Layer 2 of a small transformer language model trained on English Wikipedia (8 layers, counted from 0, width 128).
A neuron's activation on a vector x is SiLU(gate . x) times (in . x), where the dot is the dot product.
The model reads these tokens: " Story" ".\n\n" "==" "Film" "ography" "==\n" "===" "Film" "===\n\n" "|"

The vector x that enters this layer's MLP at each token. A number n stands for (n - 128) times 0.026.
0 " Story": 110, 116, 85, 97, 212, 146, 69, 126, 104, 186, 139, 130, 98, 93, 113, 110, 141, 71, 179, 138, 150, 94, 103, 122, 124, 168, 102, 151, 142, 196, 100, 157, 166, 85, 127, 161, 113, 166, 213, 71, 146, 128, 31, 124, 89, 145, 157, 133, 191, 112, 173, 188, 51, 99, 84, 138, 164, 152, 125, 132, 160, 111, 141, 147, 162, 143, 171, 116, 101, 117, 121, 200, 145, 147, 82, 117, 78, 123, 127, 135, 180, 197, 151, 82, 203, 182, 132, 127, 17, 170, 104, 91, 110, 126, 192, 151, 137, 55, 186, 93, 143, 109, 107, 50, 107, 73, 78, 72, 117, 162, 204, 155, 99, 141, 189, 45, 115, 166, 153, 178, 91, 117, 124, 139, 168, 123, 126, 117
1 ".\n\n": 183, 124, 42, 76, 120, 102, 69, 116, 158, 109, 111, 120, 86, 68, 77, 184, 119, 109, 118, 130, 122, 44, 202, 102, 165, 200, 128, 157, 130, 129, 87, 101, 144, 199, 78, 156, 141, 139, 160, 211, 113, 162, 171, 130, 123, 160, 101, 118, 157, 125, 113, 77, 110, 157, 106, 120, 110, 110, 149, 145, 192, 179, 206, 27, 119, 125, 132, 129, 90, 102, 115, 198, 140, 125, 79, 153, 76, 95, 161, 105, 114, 121, 131, 111, 158, 126, 117, 143, 84, 196, 151, 197, 143, 185, 175, 175, 157, 184, 154, 96, 99, 123, 73, 167, 120, 132, 106, 115, 128, 127, 106, 196, 170, 115, 148, 76, 128, 78, 214, 173, 83, 67, 119, 115, 115, 133, 108, 138
2 "==": 120, 104, 57, 80, 153, 116, 91, 84, 139, 93, 112, 66, 103, 101, 108, 140, 71, 120, 151, 143, 133, 128, 227, 105, 104, 165, 92, 152, 91, 71, 39, 132, 139, 113, 46, 131, 133, 153, 165, 187, 152, 116, 125, 213, 122, 153, 124, 84, 132, 102, 140, 92, 114, 163, 63, 113, 127, 142, 155, 166, 218, 173, 224, 60, 145, 127, 171, 35, 116, 51, 171, 131, 114, 118, 106, 138, 98, 82, 157, 87, 156, 99, 135, 95, 154, 163, 159, 148, 91, 160, 121, 176, 148, 142, 198, 163, 124, 103, 182, 110, 97, 140, 79, 175, 110, 126, 81, 160, 83, 150, 92, 232, 165, 110, 115, 108, 162, 82, 174, 178, 95, 111, 101, 145, 140, 109, 103, 99
3 "Film": 159, 120, 97, 54, 146, 123, 100, 49, 125, 162, 104, 101, 132, 128, 112, 102, 66, 112, 118, 114, 102, 80, 153, 126, 115, 210, 123, 117, 101, 175, 102, 135, 106, 111, 117, 132, 80, 212, 168, 146, 103, 132, 97, 171, 101, 172, 180, 123, 145, 147, 176, 117, 80, 133, 121, 157, 97, 129, 110, 156, 166, 94, 190, 29, 154, 116, 146, 142, 123, 116, 161, 162, 113, 96, 95, 126, 32, 72, 186, 120, 162, 155, 152, 66, 167, 231, 121, 75, 76, 161, 171, 114, 148, 157, 163, 144, 124, 146, 146, 83, 78, 141, 34, 144, 153, 131, 77, 97, 75, 137, 164, 170, 92, 100, 155, 39, 191, 121, 168, 174, 37, 122, 95, 139, 100, 98, 142, 130
4 "ography": 129, 100, 104, 121, 152, 79, 108, 43, 94, 143, 76, 130, 143, 76, 151, 109, 141, 143, 94, 104, 122, 94, 144, 122, 99, 176, 148, 147, 130, 130, 37, 126, 145, 113, 122, 155, 61, 171, 144, 158, 78, 67, 114, 177, 108, 128, 162, 120, 113, 116, 158, 106, 97, 92, 111, 157, 158, 106, 134, 128, 152, 14, 193, 76, 103, 93, 160, 133, 92, 100, 144, 174, 118, 132, 90, 110, 22, 131, 163, 86, 225, 148, 131, 129, 133, 166, 109, 118, 94, 240, 157, 172, 177, 149, 157, 154, 126, 163, 112, 109, 87, 142, 47, 95, 166, 134, 76, 88, 81, 166, 181, 171, 114, 110, 158, 29, 103, 66, 153, 160, 72, 89, 99, 109, 112, 112, 67, 77
5 "==\n": 163, 151, 18, 52, 127, 152, 50, 116, 117, 114, 131, 113, 97, 92, 102, 170, 94, 56, 83, 125, 134, 78, 211, 128, 148, 192, 65, 159, 137, 135, 82, 107, 156, 203, 95, 129, 147, 184, 168, 181, 104, 127, 133, 145, 144, 142, 96, 112, 162, 80, 135, 74, 73, 148, 106, 132, 87, 128, 149, 133, 163, 157, 187, 19, 120, 146, 149, 120, 75, 93, 122, 205, 140, 153, 96, 168, 84, 89, 126, 83, 150, 134, 139, 104, 134, 118, 115, 172, 66, 204, 140, 161, 139, 171, 171, 177, 201, 207, 162, 108, 85, 132, 99, 159, 120, 103, 62, 115, 135, 159, 118, 144, 160, 134, 146, 108, 144, 83, 187, 159, 101, 116, 118, 117, 118, 132, 65, 123
6 "===": 128, 98, 41, 72, 157, 110, 131, 106, 108, 94, 121, 67, 94, 83, 131, 146, 88, 94, 118, 101, 134, 160, 250, 88, 108, 172, 142, 166, 105, 118, 83, 103, 181, 152, 75, 112, 157, 161, 161, 190, 153, 109, 116, 206, 137, 175, 126, 119, 161, 98, 173, 90, 118, 167, 106, 113, 119, 150, 109, 149, 180, 161, 204, 91, 138, 119, 173, 36, 103, 67, 171, 157, 106, 139, 89, 140, 108, 101, 143, 96, 173, 141, 103, 73, 77, 155, 139, 158, 126, 171, 163, 167, 143, 184, 159, 177, 137, 83, 210, 126, 107, 121, 56, 143, 97, 115, 86, 143, 118, 164, 103, 221, 178, 127, 144, 80, 132, 89, 195, 170, 110, 92, 106, 212, 139, 121, 84, 140
7 "Film": 160, 123, 92, 57, 146, 129, 96, 50, 127, 166, 110, 101, 125, 126, 113, 102, 69, 109, 128, 119, 100, 82, 157, 126, 116, 212, 116, 123, 105, 181, 101, 133, 114, 113, 114, 129, 82, 206, 168, 142, 109, 132, 98, 168, 100, 176, 178, 120, 146, 153, 174, 121, 78, 132, 115, 158, 100, 127, 106, 151, 165, 93, 190, 38, 161, 117, 137, 147, 121, 112, 163, 168, 116, 92, 97, 131, 33, 72, 185, 120, 159, 159, 155, 65, 170, 235, 121, 81, 71, 162, 177, 119, 146, 153, 157, 140, 127, 142, 151, 81, 79, 140, 30, 145, 148, 130, 77, 100, 78, 134, 160, 173, 95, 105, 159, 43, 189, 122, 170, 176, 27, 123, 89, 143, 105, 105, 141, 131
8 "===\n\n": 145, 127, 53, 58, 139, 115, 62, 117, 122, 116, 131, 65, 79, 85, 102, 148, 113, 77, 112, 111, 141, 75, 202, 114, 180, 190, 94, 172, 140, 180, 56, 97, 178, 161, 93, 121, 183, 165, 137, 219, 92, 182, 128, 147, 158, 160, 85, 135, 167, 93, 179, 99, 63, 115, 93, 144, 95, 127, 184, 146, 183, 165, 189, 49, 115, 129, 125, 92, 58, 108, 100, 181, 123, 140, 76, 172, 69, 104, 144, 79, 176, 144, 148, 106, 154, 123, 102, 143, 86, 191, 141, 187, 114, 166, 184, 156, 181, 192, 161, 132, 94, 144, 99, 145, 131, 110, 122, 113, 115, 171, 100, 125, 167, 128, 150, 120, 149, 102, 195, 159, 94, 97, 102, 143, 114, 108, 72, 125
9 "|": 152, 102, 85, 64, 151, 122, 110, 116, 147, 80, 167, 47, 82, 107, 87, 168, 139, 76, 125, 125, 116, 118, 166, 62, 134, 172, 165, 194, 134, 117, 82, 96, 175, 152, 48, 113, 139, 175, 185, 218, 100, 62, 170, 187, 147, 164, 135, 140, 191, 91, 194, 64, 45, 169, 92, 171, 143, 118, 125, 154, 128, 112, 180, 70, 115, 150, 150, 87, 90, 75, 136, 111, 86, 141, 72, 148, 70, 130, 161, 107, 129, 116, 108, 84, 117, 139, 123, 138, 64, 188, 163, 147, 125, 114, 166, 178, 150, 189, 188, 132, 86, 143, 50, 117, 126, 152, 92, 93, 124, 141, 111, 188, 169, 124, 148, 77, 127, 97, 168, 171, 112, 130, 46, 173, 140, 139, 109, 139

Each question shows the input weights of one neuron of the MLP. A number n stands for (n - 128) times 0.0048.

n43 gate: 133, 97, 164, 88, 87, 144, 110, 180, 182, 75, 111, 108, 90, 78, 131, 157, 110, 144, 166, 112, 152, 150, 120, 168, 67, 133, 156, 89, 97, 116, 188, 117, 123, 126, 147, 127, 129, 146, 135, 123, 148, 173, 188, 160, 169, 157, 154, 100, 113, 82, 98, 96, 179, 127, 136, 106, 123, 81, 134, 114, 152, 114, 166, 115, 176, 143, 151, 83, 151, 121, 118, 166, 153, 162, 149, 132, 129, 123, 53, 142, 133, 111, 135, 154, 162, 74, 143, 132, 113, 136, 157, 88, 112, 127, 212, 93, 151, 108, 122, 112, 168, 125, 99, 180, 119, 113, 109, 140, 124, 160, 84, 91, 104, 118, 143, 150, 181, 103, 143, 121, 121, 168, 143, 119, 68, 141, 119, 144
n43 in: 94, 131, 126, 109, 95, 172, 150, 80, 209, 65, 127, 133, 96, 51, 99, 145, 123, 96, 131, 127, 133, 113, 179, 140, 94, 116, 85, 74, 106, 117, 149, 166, 89, 45, 154, 92, 196, 166, 139, 139, 135, 95, 122, 122, 70, 174, 148, 130, 105, 107, 122, 83, 168, 124, 136, 141, 112, 94, 158, 83, 169, 164, 162, 155, 136, 108, 140, 97, 111, 135, 94, 157, 167, 172, 132, 126, 132, 100, 102, 102, 130, 95, 66, 107, 180, 83, 156, 121, 96, 69, 122, 77, 123, 169, 188, 136, 182, 127, 109, 86, 170, 95, 129, 162, 88, 161, 115, 138, 163, 166, 104, 48, 99, 116, 122, 129, 136, 98, 146, 145, 139, 97, 188, 152, 90, 109, 137, 201
On which three tokens does it fire most, strongest first? 2 "==", 5 "==\n", 1 ".\n\n"

n80 gate: 124, 136, 113, 81, 119, 119, 146, 117, 123, 118, 143, 129, 121, 166, 106, 166, 133, 126, 111, 78, 108, 154, 119, 125, 140, 130, 94, 149, 61, 173, 175, 154, 93, 142, 140, 125, 126, 98, 124, 129, 63, 125, 104, 72, 102, 82, 75, 132, 150, 143, 129, 68, 116, 147, 156, 118, 105, 162, 107, 123, 112, 156, 103, 140, 118, 132, 123, 117, 158, 139, 124, 138, 108, 158, 118, 130, 119, 114, 117, 140, 143, 170, 76, 95, 169, 116, 67, 104, 119, 124, 130, 165, 128, 167, 160, 120, 151, 162, 168, 141, 124, 138, 158, 102, 140, 130, 132, 108, 149, 143, 119, 149, 130, 135, 128, 183, 92, 129, 140, 83, 136, 116, 115, 165, 116, 132, 100, 119
n80 in: 106, 166, 158, 172, 176, 137, 127, 70, 106, 139, 115, 122, 146, 125, 145, 138, 145, 136, 178, 170, 79, 113, 169, 150, 147, 139, 131, 96, 162, 132, 89, 88, 181, 157, 142, 107, 134, 117, 151, 123, 122, 134, 134, 160, 159, 123, 123, 135, 99, 98, 139, 129, 114, 95, 112, 151, 118, 123, 144, 134, 145, 114, 141, 134, 139, 93, 122, 147, 130, 135, 79, 98, 100, 107, 66, 95, 146, 160, 170, 143, 139, 141, 155, 119, 113, 146, 140, 155, 147, 126, 153, 136, 99, 144, 95, 125, 160, 183, 88, 55, 117, 90, 133, 153, 109, 91, 114, 147, 131, 108, 135, 75, 113, 141, 163, 76, 157, 121, 159, 124, 108, 122, 83, 81, 134, 104, 129, 142
On which token does it fire most, and how strongly? 8 "===\n\n", at about 3.1

n28 gate: 116, 168, 168, 123, 129, 135, 100, 146, 104, 174, 106, 137, 117, 85, 87, 80, 155, 100, 118, 69, 68, 65, 173, 154, 145, 175, 130, 176, 99, 128, 129, 109, 152, 123, 154, 116, 126, 141, 165, 109, 128, 79, 141, 102, 116, 54, 116, 131, 155, 127, 148, 133, 157, 72, 150, 149, 118, 128, 149, 176, 131, 128, 129, 114, 113, 143, 114, 99, 150, 144, 109, 80, 76, 139, 102, 132, 90, 155, 135, 125, 137, 148, 125, 101, 129, 111, 165, 105, 142, 80, 115, 171, 106, 178, 78, 132, 158, 193, 134, 143, 127, 136, 124, 107, 133, 80, 116, 86, 181, 128, 188, 97, 135, 106, 87, 160, 141, 159, 165, 113, 129, 130, 115, 155, 175, 112, 97, 108
n28 in: 119, 159, 123, 105, 132, 146, 118, 174, 142, 142, 125, 116, 154, 148, 113, 135, 123, 92, 104, 136, 112, 167, 144, 101, 97, 130, 148, 78, 116, 104, 134, 142, 88, 110, 113, 136, 126, 114, 120, 175, 146, 125, 126, 163, 111, 166, 77, 126, 98, 95, 141, 140, 99, 97, 107, 112, 144, 146, 132, 106, 156, 58, 144, 67, 125, 125, 139, 179, 96, 149, 164, 80, 141, 77, 124, 102, 171, 117, 124, 116, 141, 162, 101, 156, 130, 141, 140, 155, 106, 120, 130, 107, 152, 174, 146, 92, 111, 98, 106, 134, 176, 80, 111, 171, 106, 129, 78, 120, 117, 168, 118, 144, 139, 156, 168, 49, 101, 156, 95, 106, 124, 149, 122, 113, 113, 178, 173, 111
On which token does it fire most? 4 "ography"

n38 gate: 127, 131, 170, 120, 143, 98, 117, 142, 154, 168, 104, 116, 107, 155, 112, 168, 132, 127, 134, 145, 115, 74, 146, 134, 109, 88, 105, 112, 142, 108, 142, 127, 106, 126, 98, 167, 134, 97, 103, 124, 131, 83, 141, 112, 117, 132, 138, 100, 101, 107, 122, 133, 130, 126, 137, 110, 115, 113, 124, 152, 117, 139, 90, 135, 145, 169, 120, 143, 157, 121, 106, 157, 99, 114, 141, 79, 97, 145, 151, 139, 120, 113, 149, 105, 118, 115, 170, 166, 165, 150, 149, 91, 106, 145, 145, 156, 137, 127, 131, 134, 152, 166, 119, 121, 131, 131, 121, 132, 106, 97, 119, 120, 127, 126, 155, 95, 178, 120, 123, 105, 159, 145, 122, 154, 143, 140, 143, 138
n38 in: 117, 144, 149, 152, 159, 134, 97, 141, 143, 149, 155, 120, 103, 152, 123, 120, 181, 147, 92, 162, 102, 69, 126, 105, 147, 138, 129, 137, 131, 98, 106, 157, 127, 125, 134, 157, 111, 159, 142, 120, 147, 103, 125, 79, 121, 141, 109, 165, 145, 141, 125, 177, 136, 105, 114, 118, 92, 111, 153, 134, 102, 133, 118, 126, 145, 114, 103, 129, 155, 99, 135, 127, 134, 102, 102, 163, 100, 160, 121, 142, 112, 78, 158, 143, 108, 132, 164, 140, 172, 151, 146, 120, 112, 124, 115, 118, 123, 115, 142, 113, 146, 121, 147, 159, 121, 148, 129, 134, 146, 110, 94, 107, 105, 90, 149, 141, 105, 164, 166, 98, 131, 136, 126, 134, 98, 174, 124, 126
On which three tokens does it fire most, strongest first? 6 "===", 4 "ography", 2 "=="

n29 gate: 137, 108, 116, 172, 171, 109, 135, 140, 121, 97, 145, 141, 69, 73, 134, 133, 139, 84, 143, 121, 103, 126, 155, 138, 115, 135, 105, 191, 104, 132, 153, 121, 142, 170, 179, 93, 139, 109, 101, 107, 93, 120, 119, 155, 103, 127, 137, 129, 150, 157, 142, 100, 89, 198, 153, 153, 156, 141, 108, 155, 122, 130, 52, 102, 82, 99, 155, 123, 108, 53, 125, 96, 130, 121, 122, 137, 102, 171, 140, 129, 148, 109, 130, 83, 99, 138, 158, 160, 138, 120, 120, 177, 105, 144, 88, 143, 119, 121, 101, 125, 146, 123, 102, 128, 153, 142, 83, 110, 130, 164, 136, 123, 88, 129, 176, 194, 114, 138, 99, 95, 165, 95, 142, 114, 90, 100, 81, 140
n29 in: 74, 125, 125, 191, 149, 122, 180, 129, 113, 121, 138, 181, 115, 115, 132, 111, 147, 137, 151, 126, 169, 160, 128, 112, 94, 131, 69, 126, 130, 163, 112, 125, 87, 162, 100, 134, 74, 125, 164, 181, 116, 78, 129, 174, 153, 120, 110, 161, 114, 110, 145, 161, 180, 147, 144, 128, 87, 167, 105, 144, 68, 125, 146, 127, 104, 139, 137, 127, 151, 106, 91, 89, 109, 86, 135, 138, 127, 154, 101, 135, 157, 147, 169, 120, 182, 172, 137, 123, 88, 142, 145, 148, 129, 166, 120, 127, 144, 113, 155, 95, 125, 134, 119, 151, 153, 104, 162, 146, 175, 156, 167, 117, 110, 142, 172, 137, 109, 163, 109, 124, 115, 41, 150, 121, 76, 170, 105, 101
On which two tokens does it fire most, strongest first? 4 "ography", 6 "==="

n129 gate: 127, 91, 162, 101, 162, 129, 149, 120, 204, 139, 165, 132, 101, 179, 116, 101, 118, 155, 82, 116, 99, 124, 140, 140, 136, 102, 108, 150, 99, 138, 126, 157, 138, 118, 126, 168, 135, 139, 154, 99, 138, 153, 104, 132, 114, 149, 142, 137, 127, 177, 79, 114, 105, 145, 96, 115, 102, 102, 142, 112, 122, 125, 131, 88, 108, 160, 149, 118, 113, 129, 118, 126, 156, 118, 151, 124, 142, 111, 154, 129, 63, 124, 101, 142, 144, 130, 121, 132, 109, 128, 123, 142, 131, 157, 160, 104, 153, 98, 92, 132, 152, 141, 168, 81, 105, 114, 109, 163, 163, 155, 105, 154, 139, 122, 160, 126, 148, 117, 110, 118, 140, 100, 104, 139, 160, 90, 137, 60
n129 in: 90, 154, 92, 134, 168, 147, 102, 154, 97, 155, 131, 129, 91, 139, 186, 110, 123, 79, 183, 143, 123, 81, 122, 137, 191, 133, 142, 138, 110, 109, 135, 110, 95, 130, 168, 115, 178, 93, 157, 148, 139, 87, 121, 103, 140, 126, 83, 108, 94, 91, 187, 130, 148, 108, 170, 160, 176, 120, 117, 70, 187, 146, 121, 128, 111, 160, 119, 143, 121, 121, 175, 97, 122, 130, 92, 131, 99, 100, 125, 130, 162, 148, 126, 114, 120, 125, 137, 97, 114, 85, 115, 165, 155, 118, 92, 137, 108, 136, 121, 127, 110, 146, 135, 140, 138, 181, 110, 154, 140, 127, 171, 130, 122, 122, 119, 105, 95, 120, 144, 126, 109, 122, 130, 153, 185, 147, 122, 173
On which token does it fire most, and how strongly? 0 " Story", at about 1

n180 gate: 168, 99, 168, 133, 108, 117, 125, 199, 106, 127, 160, 177, 121, 214, 106, 109, 108, 124, 131, 93, 122, 100, 107, 161, 174, 138, 116, 112, 129, 145, 80, 141, 128, 122, 123, 122, 121, 149, 163, 167, 158, 110, 140, 62, 116, 164, 161, 134, 132, 138, 89, 178, 89, 153, 140, 165, 138, 90, 137, 137, 108, 153, 173, 120, 175, 125, 126, 98, 122, 167, 157, 167, 148, 123, 135, 74, 198, 115, 152, 149, 165, 116, 117, 98, 85, 136, 137, 122, 156, 121, 149, 120, 72, 137, 157, 151, 133, 124, 153, 175, 162, 176, 86, 68, 106, 151, 146, 181, 120, 129, 110, 81, 182, 201, 147, 115, 58, 79, 107, 79, 156, 177, 104, 118, 135, 143, 107, 102
n180 in: 93, 96, 93, 142, 82, 130, 147, 164, 136, 146, 62, 111, 190, 108, 136, 140, 135, 111, 117, 97, 50, 121, 153, 102, 56, 134, 151, 123, 150, 180, 186, 218, 151, 120, 148, 135, 113, 153, 100, 131, 109, 90, 133, 143, 158, 128, 98, 119, 130, 136, 165, 120, 105, 82, 126, 84, 86, 132, 97, 143, 143, 128, 113, 140, 75, 57, 166, 144, 76, 156, 111, 149, 87, 166, 92, 65, 104, 153, 89, 86, 126, 97, 129, 104, 108, 189, 96, 169, 161, 163, 127, 128, 88, 150, 137, 96, 151, 135, 143, 92, 102, 147, 180, 129, 204, 120, 124, 132, 148, 105, 159, 131, 99, 91, 113, 153, 142, 168, 128, 124, 72, 71, 166, 142, 120, 121, 157, 121
On which token does it fire most? 2 "=="

n12 gate: 123, 146, 136, 104, 93, 170, 111, 87, 192, 83, 97, 151, 103, 106, 58, 115, 117, 174, 149, 82, 141, 159, 144, 110, 86, 110, 118, 117, 101, 146, 153, 126, 127, 153, 152, 142, 135, 140, 159, 176, 105, 105, 124, 136, 122, 90, 163, 176, 112, 120, 92, 71, 97, 110, 112, 167, 138, 108, 140, 146, 139, 94, 142, 123, 140, 97, 169, 162, 116, 128, 121, 124, 163, 100, 148, 121, 207, 120, 147, 160, 121, 121, 144, 137, 145, 148, 94, 140, 113, 149, 144, 130, 88, 139, 159, 102, 145, 171, 134, 132, 145, 88, 123, 153, 188, 129, 162, 86, 114, 121, 141, 74, 37, 148, 84, 103, 138, 106, 151, 98, 155, 168, 135, 85, 91, 110, 129, 125
n12 in: 149, 64, 151, 101, 162, 104, 108, 181, 84, 133, 158, 174, 135, 121, 117, 149, 106, 153, 166, 145, 94, 61, 111, 154, 166, 93, 112, 146, 131, 145, 108, 141, 151, 166, 90, 145, 114, 130, 113, 142, 111, 149, 80, 102, 128, 148, 171, 128, 169, 170, 127, 175, 123, 97, 171, 108, 155, 139, 125, 119, 120, 149, 181, 89, 134, 116, 92, 168, 130, 65, 132, 96, 93, 156, 102, 170, 189, 125, 165, 146, 202, 125, 112, 116, 115, 140, 88, 95, 128, 149, 129, 78, 150, 113, 123, 158, 104, 133, 122, 115, 149, 154, 171, 122, 85, 139, 91, 121, 140, 167, 125, 139, 156, 88, 136, 164, 150, 132, 129, 120, 100, 97, 111, 125, 96, 162, 126, 116
On which token does it fire most? 3 "Film"

n171 gate: 94, 187, 78, 111, 143, 141, 146, 141, 74, 103, 160, 150, 154, 147, 116, 130, 110, 169, 144, 105, 83, 90, 98, 191, 149, 131, 103, 152, 113, 172, 77, 103, 135, 171, 120, 141, 134, 103, 123, 60, 147, 176, 118, 99, 83, 162, 138, 125, 153, 105, 132, 91, 134, 128, 126, 120, 124, 138, 118, 150, 83, 127, 124, 116, 113, 191, 139, 109, 138, 151, 148, 176, 121, 169, 138, 171, 182, 180, 91, 164, 97, 128, 75, 109, 92, 140, 102, 174, 74, 141, 200, 146, 121, 69, 158, 151, 142, 95, 182, 173, 141, 102, 86, 93, 123, 101, 125, 206, 156, 163, 130, 131, 147, 105, 130, 178, 152, 105, 125, 91, 76, 153, 113, 124, 158, 106, 165, 113
n171 in: 71, 167, 85, 188, 93, 102, 133, 115, 109, 146, 143, 114, 161, 141, 143, 125, 134, 89, 83, 167, 107, 152, 121, 181, 149, 119, 124, 137, 103, 184, 115, 145, 115, 162, 169, 156, 126, 140, 155, 102, 124, 112, 173, 129, 114, 171, 91, 145, 73, 54, 153, 62, 95, 195, 163, 111, 151, 164, 124, 123, 97, 85, 110, 103, 139, 122, 114, 115, 120, 109, 159, 134, 168, 209, 156, 128, 125, 152, 149, 148, 106, 175, 145, 165, 73, 157, 64, 162, 80, 155, 147, 150, 98, 122, 137, 111, 116, 126, 173, 136, 112, 123, 112, 117, 75, 125, 139, 119, 131, 75, 153, 104, 88, 114, 138, 171, 82, 151, 150, 106, 124, 131, 156, 153, 158, 192, 148, 119
On which two tokens does it fire most, strongest first? 5 "==\n", 0 " Story"

n36 gate: 153, 121, 114, 65, 162, 133, 87, 153, 135, 154, 127, 93, 156, 115, 109, 155, 20, 143, 104, 161, 126, 126, 130, 154, 114, 110, 119, 139, 162, 91, 113, 169, 126, 118, 95, 149, 131, 101, 136, 127, 145, 100, 130, 113, 175, 126, 124, 178, 95, 137, 104, 131, 163, 127, 102, 167, 148, 152, 157, 174, 155, 138, 132, 109, 133, 137, 153, 165, 117, 114, 135, 171, 142, 111, 133, 148, 149, 123, 86, 114, 111, 144, 80, 155, 169, 114, 118, 137, 138, 175, 103, 119, 140, 131, 102, 140, 122, 92, 74, 166, 164, 124, 138, 167, 150, 100, 126, 77, 109, 154, 123, 149, 162, 129, 149, 94, 115, 171, 95, 93, 103, 138, 111, 126, 91, 111, 138, 112
n36 in: 112, 111, 123, 168, 126, 144, 124, 110, 109, 72, 92, 103, 139, 119, 100, 132, 80, 152, 132, 100, 148, 149, 103, 126, 136, 130, 107, 79, 144, 113, 136, 115, 113, 127, 133, 107, 124, 142, 115, 137, 146, 143, 95, 97, 112, 116, 114, 133, 177, 139, 131, 118, 161, 85, 72, 197, 156, 135, 168, 103, 138, 96, 137, 101, 130, 133, 122, 101, 172, 109, 159, 93, 119, 141, 128, 95, 126, 113, 99, 115, 83, 154, 100, 135, 162, 126, 146, 191, 118, 112, 162, 175, 142, 98, 107, 137, 183, 111, 133, 127, 95, 145, 103, 126, 74, 59, 157, 115, 174, 102, 157, 137, 124, 102, 109, 166, 94, 127, 152, 121, 145, 158, 167, 102, 93, 93, 67, 114
On which two tokens does it fire most, strongest first? 2 "==", 5 "==\n"

n122 gate: 152, 88, 157, 107, 108, 112, 135, 106, 168, 75, 154, 140, 127, 112, 83, 113, 111, 133, 166, 79, 116, 122, 158, 133, 140, 135, 76, 116, 117, 148, 195, 155, 118, 115, 103, 108, 140, 121, 113, 94, 164, 151, 124, 125, 129, 117, 85, 145, 136, 167, 142, 131, 170, 127, 148, 134, 141, 123, 133, 117, 146, 43, 144, 139, 137, 114, 125, 106, 58, 124, 206, 147, 122, 202, 136, 114, 163, 77, 102, 83, 106, 112, 101, 135, 142, 127, 159, 156, 87, 93, 172, 160, 124, 141, 187, 139, 148, 158, 123, 137, 129, 91, 160, 153, 175, 125, 161, 171, 142, 128, 63, 115, 131, 145, 158, 134, 145, 136, 104, 111, 101, 80, 112, 104, 65, 93, 162, 105
n122 in: 137, 108, 161, 113, 153, 130, 152, 114, 154, 93, 197, 129, 84, 95, 112, 124, 110, 101, 157, 95, 124, 96, 152, 103, 169, 110, 82, 115, 136, 141, 194, 116, 117, 113, 147, 133, 158, 112, 105, 101, 168, 131, 139, 119, 126, 107, 66, 142, 111, 178, 126, 89, 152, 109, 135, 107, 155, 104, 136, 156, 171, 94, 138, 100, 151, 154, 115, 104, 70, 105, 163, 99, 135, 200, 132, 112, 182, 114, 103, 116, 98, 131, 51, 125, 140, 116, 160, 150, 125, 116, 169, 143, 160, 124, 123, 147, 208, 137, 114, 147, 95, 106, 138, 174, 154, 103, 142, 158, 183, 161, 103, 137, 120, 109, 155, 144, 126, 176, 118, 116, 116, 136, 165, 118, 126, 97, 126, 80
On which two tokens does it fire most, strongest first? 4 "ography", 0 " Story"

n62 gate: 160, 158, 103, 136, 99, 145, 196, 196, 70, 151, 122, 92, 165, 121, 168, 155, 150, 137, 149, 149, 130, 125, 99, 153, 115, 172, 119, 153, 114, 173, 73, 113, 138, 130, 97, 143, 107, 105, 106, 104, 118, 155, 148, 120, 121, 150, 142, 152, 134, 142, 160, 146, 129, 167, 155, 112, 115, 166, 137, 159, 134, 153, 162, 127, 124, 139, 104, 108, 120, 138, 150, 119, 136, 161, 126, 183, 113, 119, 120, 128, 142, 122, 127, 74, 78, 180, 151, 130, 109, 118, 99, 130, 173, 116, 145, 131, 153, 153, 169, 193, 182, 138, 93, 78, 115, 118, 147, 157, 129, 123, 132, 137, 164, 93, 100, 116, 138, 125, 126, 64, 85, 145, 186, 121, 145, 130, 167, 134
n62 in: 105, 90, 135, 147, 128, 89, 62, 153, 118, 185, 176, 113, 150, 132, 104, 93, 54, 177, 99, 143, 116, 109, 105, 135, 91, 111, 175, 94, 59, 70, 90, 182, 170, 184, 178, 157, 151, 112, 135, 134, 147, 123, 127, 144, 89, 116, 109, 136, 87, 178, 121, 98, 106, 149, 86, 104, 143, 118, 124, 163, 109, 139, 65, 103, 145, 144, 148, 195, 171, 86, 139, 153, 117, 162, 101, 142, 150, 137, 129, 126, 132, 84, 131, 189, 178, 124, 119, 112, 132, 179, 139, 140, 78, 125, 125, 147, 87, 117, 63, 162, 134, 101, 117, 145, 153, 87, 106, 151, 73, 152, 141, 129, 138, 134, 146, 98, 78, 81, 133, 103, 134, 116, 68, 129, 149, 76, 97, 142
On which token does it fire most? 2 "=="

n94 gate: 115, 134, 141, 148, 103, 135, 141, 84, 130, 150, 114, 170, 131, 91, 153, 122, 127, 136, 109, 109, 129, 155, 161, 86, 136, 79, 193, 146, 86, 123, 126, 100, 137, 143, 136, 157, 122, 146, 124, 201, 92, 114, 123, 138, 152, 87, 130, 125, 176, 87, 120, 155, 174, 108, 128, 156, 143, 141, 127, 70, 151, 184, 146, 152, 134, 112, 113, 140, 155, 105, 55, 83, 158, 118, 153, 139, 130, 139, 108, 94, 137, 158, 130, 125, 177, 107, 143, 121, 170, 151, 118, 160, 117, 114, 104, 112, 137, 191, 124, 69, 59, 106, 156, 183, 150, 162, 117, 104, 92, 81, 152, 108, 82, 107, 129, 144, 132, 62, 104, 142, 169, 97, 146, 110, 127, 120, 101, 174
n94 in: 122, 108, 96, 128, 168, 146, 104, 106, 160, 70, 135, 128, 61, 84, 178, 131, 81, 150, 161, 168, 99, 142, 123, 124, 118, 105, 156, 108, 172, 81, 140, 166, 125, 122, 98, 101, 119, 142, 128, 115, 98, 147, 148, 94, 130, 144, 144, 145, 94, 151, 129, 138, 130, 131, 107, 133, 214, 131, 128, 123, 97, 107, 136, 96, 184, 133, 144, 136, 131, 122, 146, 131, 116, 122, 87, 148, 152, 112, 133, 140, 91, 141, 79, 150, 112, 120, 121, 183, 84, 141, 110, 118, 144, 174, 99, 141, 93, 80, 144, 88, 134, 111, 110, 169, 114, 144, 116, 142, 123, 107, 135, 180, 174, 185, 67, 114, 137, 126, 149, 99, 117, 109, 218, 107, 111, 105, 81, 66
On which two tokens does it fire most, strongest first? 1 ".\n\n", 4 "ography"